Layer 7 of a small transformer language model trained on English Wikipedia (12 layers, counted from 0, width 64).
A neuron's activation on a vector x is GELU(weights . x + bias), where the dot is the dot product.

Input weights of the MLP neurons that the questions are about. A number n stands for (n - 128) times 0.0098.
n2 (bias -0.072): 119, 149, 123, 135, 122, 144, 112, 116, 120, 167, 97, 112, 81, 110, 111, 132, 108, 174, 149, 176, 170, 123, 132, 111, 145, 68, 128, 131, 126, 119, 117, 141, 123, 169, 186, 80, 150, 115, 118, 89, 127, 134, 125, 132, 99, 147, 168, 109, 107, 152, 124, 123, 101, 124, 139, 127, 96, 103, 138, 137, 111, 103, 98, 163
n6 (bias -0.237): 114, 119, 144, 130, 93, 132, 140, 154, 147, 123, 143, 155, 114, 138, 72, 124, 108, 178, 109, 144, 111, 149, 103, 124, 133, 148, 97, 113, 128, 135, 116, 155, 60, 177, 90, 116, 108, 101, 100, 141, 148, 115, 150, 124, 105, 126, 125, 189, 93, 103, 140, 113, 121, 129, 156, 176, 140, 70, 109, 147, 165, 175, 105, 137
n13 (bias -0.171): 130, 131, 156, 135, 130, 75, 116, 85, 151, 117, 178, 118, 102, 127, 110, 133, 135, 193, 95, 130, 105, 125, 163, 152, 135, 107, 146, 152, 137, 90, 123, 43, 110, 127, 126, 135, 135, 134, 164, 144, 113, 98, 133, 137, 165, 71, 143, 120, 132, 140, 138, 104, 120, 148, 131, 99, 143, 111, 103, 108, 136, 93, 168, 94
n55 (bias -0.053): 102, 130, 151, 113, 156, 117, 74, 83, 105, 149, 135, 94, 128, 92, 111, 165, 137, 129, 122, 106, 100, 111, 137, 132, 75, 132, 119, 102, 87, 149, 97, 137, 86, 135, 141, 107, 92, 181, 94, 105, 128, 122, 105, 107, 82, 121, 117, 91, 147, 126, 153, 100, 134, 109, 146, 147, 159, 113, 129, 93, 144, 95, 174, 177
n60 (bias -0.212): 155, 176, 154, 172, 88, 129, 149, 138, 154, 93, 83, 82, 100, 166, 95, 116, 108, 118, 89, 162, 116, 134, 79, 114, 119, 78, 145, 139, 98, 101, 138, 189, 81, 108, 118, 193, 90, 127, 125, 121, 116, 108, 195, 116, 169, 122, 202, 166, 150, 124, 141, 100, 116, 164, 156, 154, 122, 91, 129, 112, 120, 178, 160, 150
n87 (bias -0.182): 140, 116, 68, 132, 136, 162, 90, 107, 144, 177, 149, 97, 105, 156, 132, 107, 105, 130, 144, 121, 119, 117, 125, 170, 181, 140, 128, 114, 105, 133, 78, 145, 82, 140, 149, 138, 107, 102, 168, 148, 151, 114, 206, 89, 140, 140, 133, 173, 95, 93, 125, 124, 155, 149, 132, 88, 159, 108, 155, 149, 128, 125, 194, 131
n127 (bias -0.243): 199, 143, 109, 145, 116, 154, 130, 159, 133, 152, 122, 110, 135, 128, 101, 128, 112, 144, 96, 139, 111, 145, 131, 116, 85, 105, 77, 137, 202, 97, 128, 35, 125, 142, 132, 144, 99, 46, 124, 135, 127, 132, 130, 156, 151, 172, 165, 147, 104, 117, 108, 176, 106, 130, 128, 89, 126, 76, 140, 99, 175, 128, 120, 108
n128 (bias -0.339): 96, 91, 119, 123, 112, 181, 119, 100, 108, 152, 147, 101, 107, 106, 152, 107, 109, 137, 134, 102, 103, 70, 128, 109, 120, 150, 107, 181, 132, 150, 93, 158, 103, 109, 116, 122, 108, 143, 146, 147, 116, 128, 112, 127, 174, 136, 128, 143, 153, 108, 160, 143, 86, 163, 72, 114, 156, 84, 122, 92, 160, 150, 96, 118
n143 (bias -0.125): 187, 112, 106, 127, 150, 123, 129, 115, 152, 118, 162, 189, 138, 142, 150, 102, 145, 144, 180, 147, 135, 124, 172, 124, 176, 127, 136, 145, 147, 169, 155, 105, 82, 113, 146, 147, 128, 115, 138, 101, 99, 124, 119, 90, 146, 109, 134, 133, 141, 111, 88, 172, 175, 167, 120, 178, 86, 127, 89, 117, 88, 145, 157, 103
n144 (bias -0.112): 120, 110, 87, 133, 160, 138, 93, 132, 112, 128, 177, 90, 95, 133, 130, 86, 106, 139, 143, 153, 124, 165, 141, 116, 194, 150, 78, 144, 115, 113, 91, 173, 161, 105, 130, 127, 114, 171, 120, 138, 122, 144, 123, 158, 68, 95, 138, 198, 147, 146, 152, 152, 105, 72, 131, 172, 141, 76, 86, 128, 79, 93, 160, 110
n164 (bias -0.231): 128, 96, 139, 126, 96, 138, 127, 106, 131, 108, 173, 126, 154, 95, 143, 142, 71, 144, 156, 155, 104, 159, 137, 113, 114, 102, 133, 156, 120, 138, 120, 135, 162, 86, 136, 148, 65, 110, 164, 137, 151, 134, 139, 104, 116, 126, 144, 117, 108, 107, 151, 104, 107, 127, 164, 117, 122, 182, 105, 79, 111, 186, 138, 115
n165 (bias -0.013): 135, 78, 113, 122, 132, 120, 152, 116, 145, 208, 135, 114, 139, 118, 115, 128, 143, 80, 120, 139, 112, 160, 121, 127, 142, 94, 175, 120, 191, 119, 124, 159, 78, 159, 95, 154, 142, 130, 107, 107, 125, 109, 143, 79, 119, 83, 150, 123, 181, 104, 96, 134, 105, 116, 119, 138, 104, 129, 105, 138, 127, 119, 146, 64
n181 (bias -0.296): 131, 140, 152, 128, 147, 134, 133, 164, 140, 117, 130, 147, 107, 110, 124, 137, 104, 104, 133, 168, 108, 204, 141, 207, 130, 121, 113, 86, 142, 161, 82, 112, 180, 131, 110, 131, 100, 143, 115, 152, 130, 111, 96, 93, 171, 132, 161, 122, 173, 111, 142, 118, 92, 158, 147, 101, 136, 125, 100, 143, 123, 123, 148, 158
n188 (bias -0.444): 143, 125, 100, 47, 83, 83, 104, 160, 181, 141, 172, 128, 59, 10, 148, 166, 76, 140, 179, 66, 141, 124, 148, 86, 151, 111, 148, 147, 132, 109, 96, 78, 71, 154, 125, 91, 115, 74, 58, 74, 93, 144, 220, 47, 174, 100, 158, 70, 120, 7, 112, 130, 118, 167, 82, 102, 85, 146, 100, 82, 149, 119, 86, 151
n207 (bias -0.186): 191, 111, 167, 139, 174, 115, 98, 83, 138, 157, 115, 116, 96, 109, 165, 102, 80, 130, 122, 104, 69, 124, 156, 174, 129, 74, 129, 76, 105, 139, 121, 140, 175, 125, 157, 135, 99, 89, 88, 74, 114, 134, 132, 117, 168, 103, 134, 144, 128, 91, 68, 120, 83, 123, 148, 156, 175, 149, 125, 84, 140, 146, 143, 122
n220 (bias -0.132): 118, 164, 174, 115, 95, 134, 165, 148, 84, 145, 155, 94, 143, 126, 114, 189, 132, 108, 121, 129, 151, 112, 175, 64, 155, 75, 108, 88, 110, 113, 106, 120, 132, 105, 147, 151, 115, 142, 62, 93, 128, 139, 109, 112, 125, 97, 125, 148, 124, 113, 136, 122, 152, 150, 118, 148, 123, 122, 115, 120, 96, 183, 122, 164
n247 (bias -0.140): 123, 120, 142, 80, 108, 124, 128, 126, 101, 136, 185, 129, 135, 92, 141, 112, 137, 156, 116, 57, 167, 125, 155, 137, 101, 107, 174, 129, 88, 155, 136, 144, 169, 122, 136, 132, 63, 109, 111, 117, 104, 128, 101, 127, 130, 110, 132, 148, 156, 66, 159, 160, 129, 128, 154, 149, 145, 150, 180, 138, 130, 139, 99, 115

Each question shows a token from some text and the vector x that enters the MLP there. A number n stands for (n - 128) times 0.049.

" served": 150, 161, 117, 144, 119, 134, 116, 76, 121, 118, 128, 151, 103, 134, 152, 83, 162, 99, 173, 130, 142, 120, 84, 139, 126, 112, 107, 157, 183, 117, 137, 112, 179, 103, 111, 113, 153, 152, 112, 163, 150, 157, 173, 162, 116, 62, 76, 120, 128, 158, 103, 143, 135, 112, 141, 119, 79, 103, 164, 137, 131, 106, 113, 109
The neuron with the highest activation: n144

"ric": 92, 103, 135, 105, 82, 100, 143, 125, 84, 100, 120, 152, 157, 141, 87, 147, 175, 118, 124, 124, 125, 149, 65, 186, 104, 167, 112, 80, 125, 159, 174, 111, 152, 155, 138, 147, 185, 161, 121, 121, 152, 110, 120, 92, 138, 121, 141, 109, 161, 128, 78, 70, 114, 106, 148, 128, 136, 131, 132, 163, 152, 119, 86, 159
The neuron with the highest activation: n181

"atural": 90, 147, 108, 112, 82, 151, 148, 102, 101, 121, 125, 157, 125, 91, 130, 107, 150, 153, 161, 152, 145, 108, 95, 160, 122, 196, 140, 117, 114, 99, 161, 120, 162, 149, 91, 144, 144, 121, 99, 146, 111, 104, 132, 169, 140, 97, 91, 119, 147, 84, 62, 120, 141, 132, 152, 109, 119, 137, 164, 169, 128, 133, 109, 173
The three highest activations, in order: n247, n6, n188

"\n": 104, 122, 111, 136, 108, 126, 121, 101, 94, 122, 87, 132, 95, 189, 110, 119, 168, 160, 183, 99, 160, 111, 126, 130, 134, 73, 123, 111, 126, 146, 121, 130, 132, 103, 123, 191, 121, 146, 103, 157, 134, 148, 143, 171, 201, 119, 113, 72, 157, 98, 143, 95, 142, 82, 139, 164, 114, 124, 124, 141, 139, 140, 113, 97
The three highest activations, in order: n60, n247, n220

" ret": 77, 101, 134, 135, 104, 138, 91, 101, 122, 124, 123, 157, 117, 121, 145, 121, 171, 138, 137, 123, 147, 137, 92, 142, 147, 137, 157, 127, 155, 136, 121, 107, 146, 90, 131, 121, 163, 149, 102, 157, 156, 118, 214, 196, 151, 97, 61, 133, 134, 103, 145, 62, 114, 149, 115, 113, 103, 124, 153, 169, 125, 143, 54, 105
Which neuron fires most, and how strongly? n128, at about 1.7

"ome": 157, 101, 155, 165, 130, 158, 125, 62, 116, 84, 130, 125, 139, 116, 149, 143, 148, 125, 145, 147, 150, 110, 102, 146, 142, 151, 129, 94, 113, 118, 141, 90, 195, 123, 98, 180, 142, 170, 75, 122, 124, 104, 135, 154, 120, 122, 86, 103, 126, 131, 88, 145, 112, 74, 136, 148, 115, 124, 148, 168, 145, 96, 105, 169
The three highest activations, in order: n207, n55, n144

" n": 100, 122, 127, 157, 124, 145, 108, 65, 105, 124, 129, 177, 87, 136, 135, 119, 171, 110, 136, 136, 141, 93, 143, 97, 112, 139, 151, 154, 134, 142, 109, 93, 150, 102, 88, 161, 148, 139, 89, 203, 163, 115, 174, 189, 150, 118, 108, 156, 119, 130, 124, 80, 132, 106, 131, 166, 126, 97, 134, 162, 136, 118, 75, 96
Which neuron fires most, and how strongly? n128, at about 2.8

"ion of": 87, 115, 70, 151, 121, 133, 104, 118, 117, 107, 108, 135, 112, 139, 158, 118, 157, 145, 189, 118, 116, 136, 133, 166, 124, 105, 129, 164, 106, 134, 166, 127, 192, 93, 57, 109, 155, 120, 108, 184, 136, 108, 149, 130, 144, 115, 113, 127, 130, 143, 91, 122, 178, 126, 148, 147, 89, 132, 116, 164, 116, 111, 106, 123
Which neuron fires most, and how strongly? n143, at about 1.9

" C": 72, 117, 135, 98, 83, 182, 78, 106, 122, 123, 76, 116, 116, 131, 119, 130, 201, 122, 141, 111, 165, 145, 117, 118, 99, 134, 156, 125, 106, 157, 140, 104, 164, 128, 109, 147, 162, 185, 105, 143, 159, 149, 157, 142, 191, 123, 104, 114, 126, 126, 113, 66, 135, 110, 142, 106, 162, 81, 146, 149, 146, 118, 116, 109
The two highest activations, in order: n55, n128

" times": 130, 132, 112, 109, 133, 134, 92, 112, 141, 82, 99, 151, 125, 116, 123, 98, 174, 143, 181, 163, 176, 129, 83, 161, 155, 94, 121, 116, 124, 134, 128, 118, 138, 81, 92, 108, 151, 159, 94, 169, 168, 132, 162, 186, 123, 85, 105, 92, 150, 119, 89, 116, 135, 135, 151, 118, 77, 143, 145, 171, 138, 133, 117, 136
The three highest activations, in order: n2, n143, n181

" City": 122, 78, 125, 114, 138, 145, 108, 104, 85, 109, 179, 111, 144, 141, 162, 74, 155, 151, 134, 146, 129, 118, 114, 158, 114, 81, 120, 137, 84, 121, 204, 119, 156, 115, 69, 141, 161, 148, 162, 155, 118, 125, 144, 178, 174, 116, 38, 88, 127, 150, 122, 86, 146, 149, 168, 117, 89, 145, 142, 147, 136, 96, 136, 108
The neuron with the highest activation: n13

" Par": 112, 127, 106, 137, 62, 134, 122, 84, 60, 155, 114, 148, 139, 111, 131, 112, 158, 82, 141, 110, 151, 141, 131, 143, 128, 130, 134, 108, 159, 170, 148, 126, 162, 133, 126, 118, 163, 162, 121, 117, 176, 144, 112, 160, 199, 110, 67, 132, 94, 132, 83, 51, 152, 108, 146, 139, 149, 113, 159, 156, 123, 103, 120, 126
The neuron with the highest activation: n220

"ear": 146, 109, 108, 185, 147, 138, 121, 110, 116, 117, 192, 108, 124, 124, 133, 105, 152, 128, 129, 134, 110, 135, 76, 127, 115, 113, 131, 113, 154, 151, 190, 94, 139, 120, 87, 162, 137, 181, 104, 145, 128, 75, 161, 148, 108, 108, 89, 137, 160, 145, 112, 155, 130, 60, 138, 94, 67, 148, 146, 154, 159, 98, 74, 125
The neuron with the highest activation: n165

"ita": 101, 102, 115, 105, 87, 108, 110, 102, 79, 127, 123, 141, 182, 101, 100, 100, 134, 128, 149, 153, 169, 180, 82, 123, 106, 176, 112, 101, 43, 111, 181, 106, 159, 143, 93, 119, 139, 145, 131, 192, 157, 100, 159, 125, 156, 140, 129, 105, 129, 149, 117, 78, 134, 96, 168, 129, 94, 171, 157, 155, 132, 160, 143, 108
Which neuron fires most, and how strongly? n164, at about 3.6

" t": 90, 101, 127, 146, 125, 152, 91, 124, 100, 101, 110, 171, 98, 121, 166, 114, 182, 166, 133, 135, 134, 144, 91, 139, 128, 145, 133, 153, 156, 191, 119, 115, 117, 102, 122, 114, 147, 151, 128, 166, 168, 126, 176, 168, 139, 114, 74, 93, 100, 95, 87, 82, 130, 150, 157, 91, 139, 134, 136, 193, 121, 99, 85, 95
Which neuron fires most, and how strongly? n87, at about 1.2

"ah": 123, 123, 129, 116, 49, 93, 125, 117, 101, 159, 95, 188, 179, 145, 90, 109, 150, 139, 123, 136, 168, 173, 58, 127, 121, 132, 135, 132, 95, 105, 170, 72, 156, 124, 111, 146, 159, 179, 127, 125, 140, 117, 123, 124, 173, 152, 116, 109, 132, 149, 97, 68, 152, 86, 134, 103, 128, 105, 161, 112, 143, 149, 120, 142
Which neuron fires most, and how strongly? n60, at about 0.31

"ap": 127, 131, 122, 120, 128, 157, 129, 84, 125, 104, 164, 133, 168, 174, 89, 85, 122, 154, 126, 149, 143, 139, 112, 140, 132, 145, 105, 110, 182, 156, 184, 84, 134, 108, 103, 150, 109, 162, 70, 125, 130, 106, 148, 189, 89, 90, 108, 141, 151, 145, 91, 115, 116, 121, 122, 112, 98, 145, 141, 95, 171, 115, 146, 117
The two highest activations, in order: n127, n13

"ict": 129, 116, 149, 151, 98, 130, 122, 92, 124, 116, 131, 145, 168, 136, 152, 130, 139, 131, 122, 115, 136, 145, 49, 144, 114, 128, 111, 122, 106, 120, 147, 84, 145, 97, 78, 181, 121, 160, 105, 113, 152, 92, 206, 219, 123, 94, 90, 140, 177, 113, 109, 94, 121, 123, 148, 141, 75, 133, 178, 123, 146, 114, 129, 139
The two highest activations, in order: n60, n13

" bl": 138, 132, 119, 109, 100, 152, 124, 121, 89, 137, 81, 196, 98, 128, 141, 145, 136, 129, 131, 111, 122, 148, 75, 135, 129, 160, 176, 134, 112, 133, 80, 97, 175, 85, 135, 135, 130, 176, 103, 144, 148, 141, 141, 175, 165, 118, 125, 117, 132, 135, 61, 86, 157, 119, 168, 143, 153, 162, 131, 121, 128, 89, 85, 102
The three highest activations, in order: n207, n181, n247

"ac": 114, 98, 129, 135, 78, 128, 156, 95, 94, 112, 109, 72, 152, 149, 165, 165, 143, 143, 106, 166, 124, 172, 108, 150, 115, 129, 130, 84, 65, 166, 177, 109, 155, 119, 121, 124, 157, 135, 123, 171, 130, 130, 101, 124, 146, 111, 59, 130, 115, 170, 121, 104, 134, 133, 173, 87, 103, 115, 113, 191, 128, 126, 100, 179
The two highest activations, in order: n181, n220

"ender": 158, 111, 105, 149, 102, 144, 131, 120, 115, 145, 128, 138, 131, 144, 166, 83, 105, 166, 154, 168, 117, 134, 89, 147, 133, 88, 130, 115, 86, 132, 189, 113, 175, 138, 84, 108, 127, 132, 144, 163, 144, 131, 160, 143, 117, 116, 64, 132, 123, 164, 91, 89, 121, 94, 181, 144, 28, 133, 120, 165, 146, 108, 103, 124
The three highest activations, in order: n2, n164, n144

"ary": 131, 91, 133, 157, 135, 123, 140, 111, 117, 125, 119, 90, 126, 132, 160, 136, 171, 140, 154, 130, 133, 137, 141, 156, 106, 116, 136, 132, 80, 153, 180, 103, 159, 80, 68, 155, 130, 133, 102, 140, 118, 152, 142, 146, 111, 92, 36, 116, 154, 127, 119, 115, 177, 101, 169, 65, 111, 143, 139, 212, 114, 112, 97, 142
The neuron with the highest activation: n247

" Park": 105, 104, 123, 81, 134, 153, 117, 125, 121, 108, 155, 146, 151, 158, 149, 73, 180, 153, 118, 164, 181, 121, 85, 190, 131, 105, 107, 113, 110, 128, 195, 110, 126, 129, 104, 118, 127, 192, 127, 126, 96, 133, 103, 183, 152, 125, 82, 73, 140, 129, 107, 39, 145, 153, 136, 95, 122, 134, 149, 168, 135, 123, 114, 117
Which neuron fires most, and how strongly? n13, at about 1.7

"i": 125, 142, 146, 111, 70, 166, 145, 105, 132, 113, 111, 148, 140, 114, 93, 113, 140, 160, 121, 159, 178, 104, 109, 125, 127, 158, 124, 96, 140, 136, 136, 122, 161, 137, 95, 168, 139, 90, 101, 144, 111, 118, 138, 226, 160, 124, 108, 112, 103, 109, 83, 118, 136, 93, 126, 133, 138, 94, 154, 215, 111, 148, 96, 124
The neuron with the highest activation: n6

", S": 90, 133, 93, 111, 113, 140, 77, 109, 150, 99, 101, 143, 126, 123, 135, 146, 169, 107, 179, 122, 158, 150, 133, 118, 134, 105, 153, 149, 156, 140, 118, 117, 164, 119, 91, 139, 145, 183, 81, 170, 148, 129, 186, 134, 164, 135, 104, 101, 97, 122, 119, 72, 131, 93, 162, 126, 130, 96, 145, 144, 150, 117, 116, 79
The two highest activations, in order: n188, n165

" Her": 130, 137, 150, 94, 63, 129, 109, 139, 87, 134, 114, 137, 142, 107, 97, 119, 185, 102, 161, 154, 131, 144, 111, 158, 106, 135, 113, 97, 164, 132, 158, 179, 141, 125, 121, 144, 137, 151, 138, 158, 135, 94, 109, 162, 177, 106, 86, 96, 117, 123, 86, 62, 173, 145, 119, 90, 130, 113, 140, 153, 150, 101, 96, 156
Which neuron fires most, and how strongly? n181, at about 2.1

" on": 109, 91, 124, 134, 122, 176, 104, 90, 136, 119, 123, 136, 128, 150, 126, 94, 207, 119, 198, 130, 117, 80, 159, 163, 126, 125, 125, 125, 117, 133, 131, 127, 157, 104, 85, 177, 124, 136, 111, 166, 136, 142, 146, 160, 144, 119, 131, 81, 105, 129, 103, 120, 181, 116, 153, 103, 107, 119, 114, 122, 139, 104, 134, 90
The neuron with the highest activation: n143

" in ": 82, 106, 98, 104, 124, 151, 101, 80, 166, 95, 98, 137, 138, 137, 152, 110, 204, 106, 157, 113, 164, 149, 155, 170, 142, 93, 121, 106, 128, 145, 95, 122, 164, 108, 112, 153, 146, 159, 96, 147, 157, 142, 175, 139, 181, 94, 92, 87, 114, 166, 126, 109, 163, 89, 130, 115, 150, 94, 135, 144, 122, 112, 131, 108
The neuron with the highest activation: n87

"c": 88, 85, 89, 110, 82, 144, 142, 121, 69, 165, 79, 115, 182, 137, 156, 156, 128, 145, 108, 117, 157, 160, 117, 115, 105, 145, 155, 102, 84, 130, 135, 117, 160, 142, 148, 125, 135, 148, 136, 174, 111, 160, 97, 164, 140, 130, 127, 134, 96, 165, 85, 122, 106, 130, 166, 118, 86, 109, 124, 190, 154, 114, 99, 162
The neuron with the highest activation: n2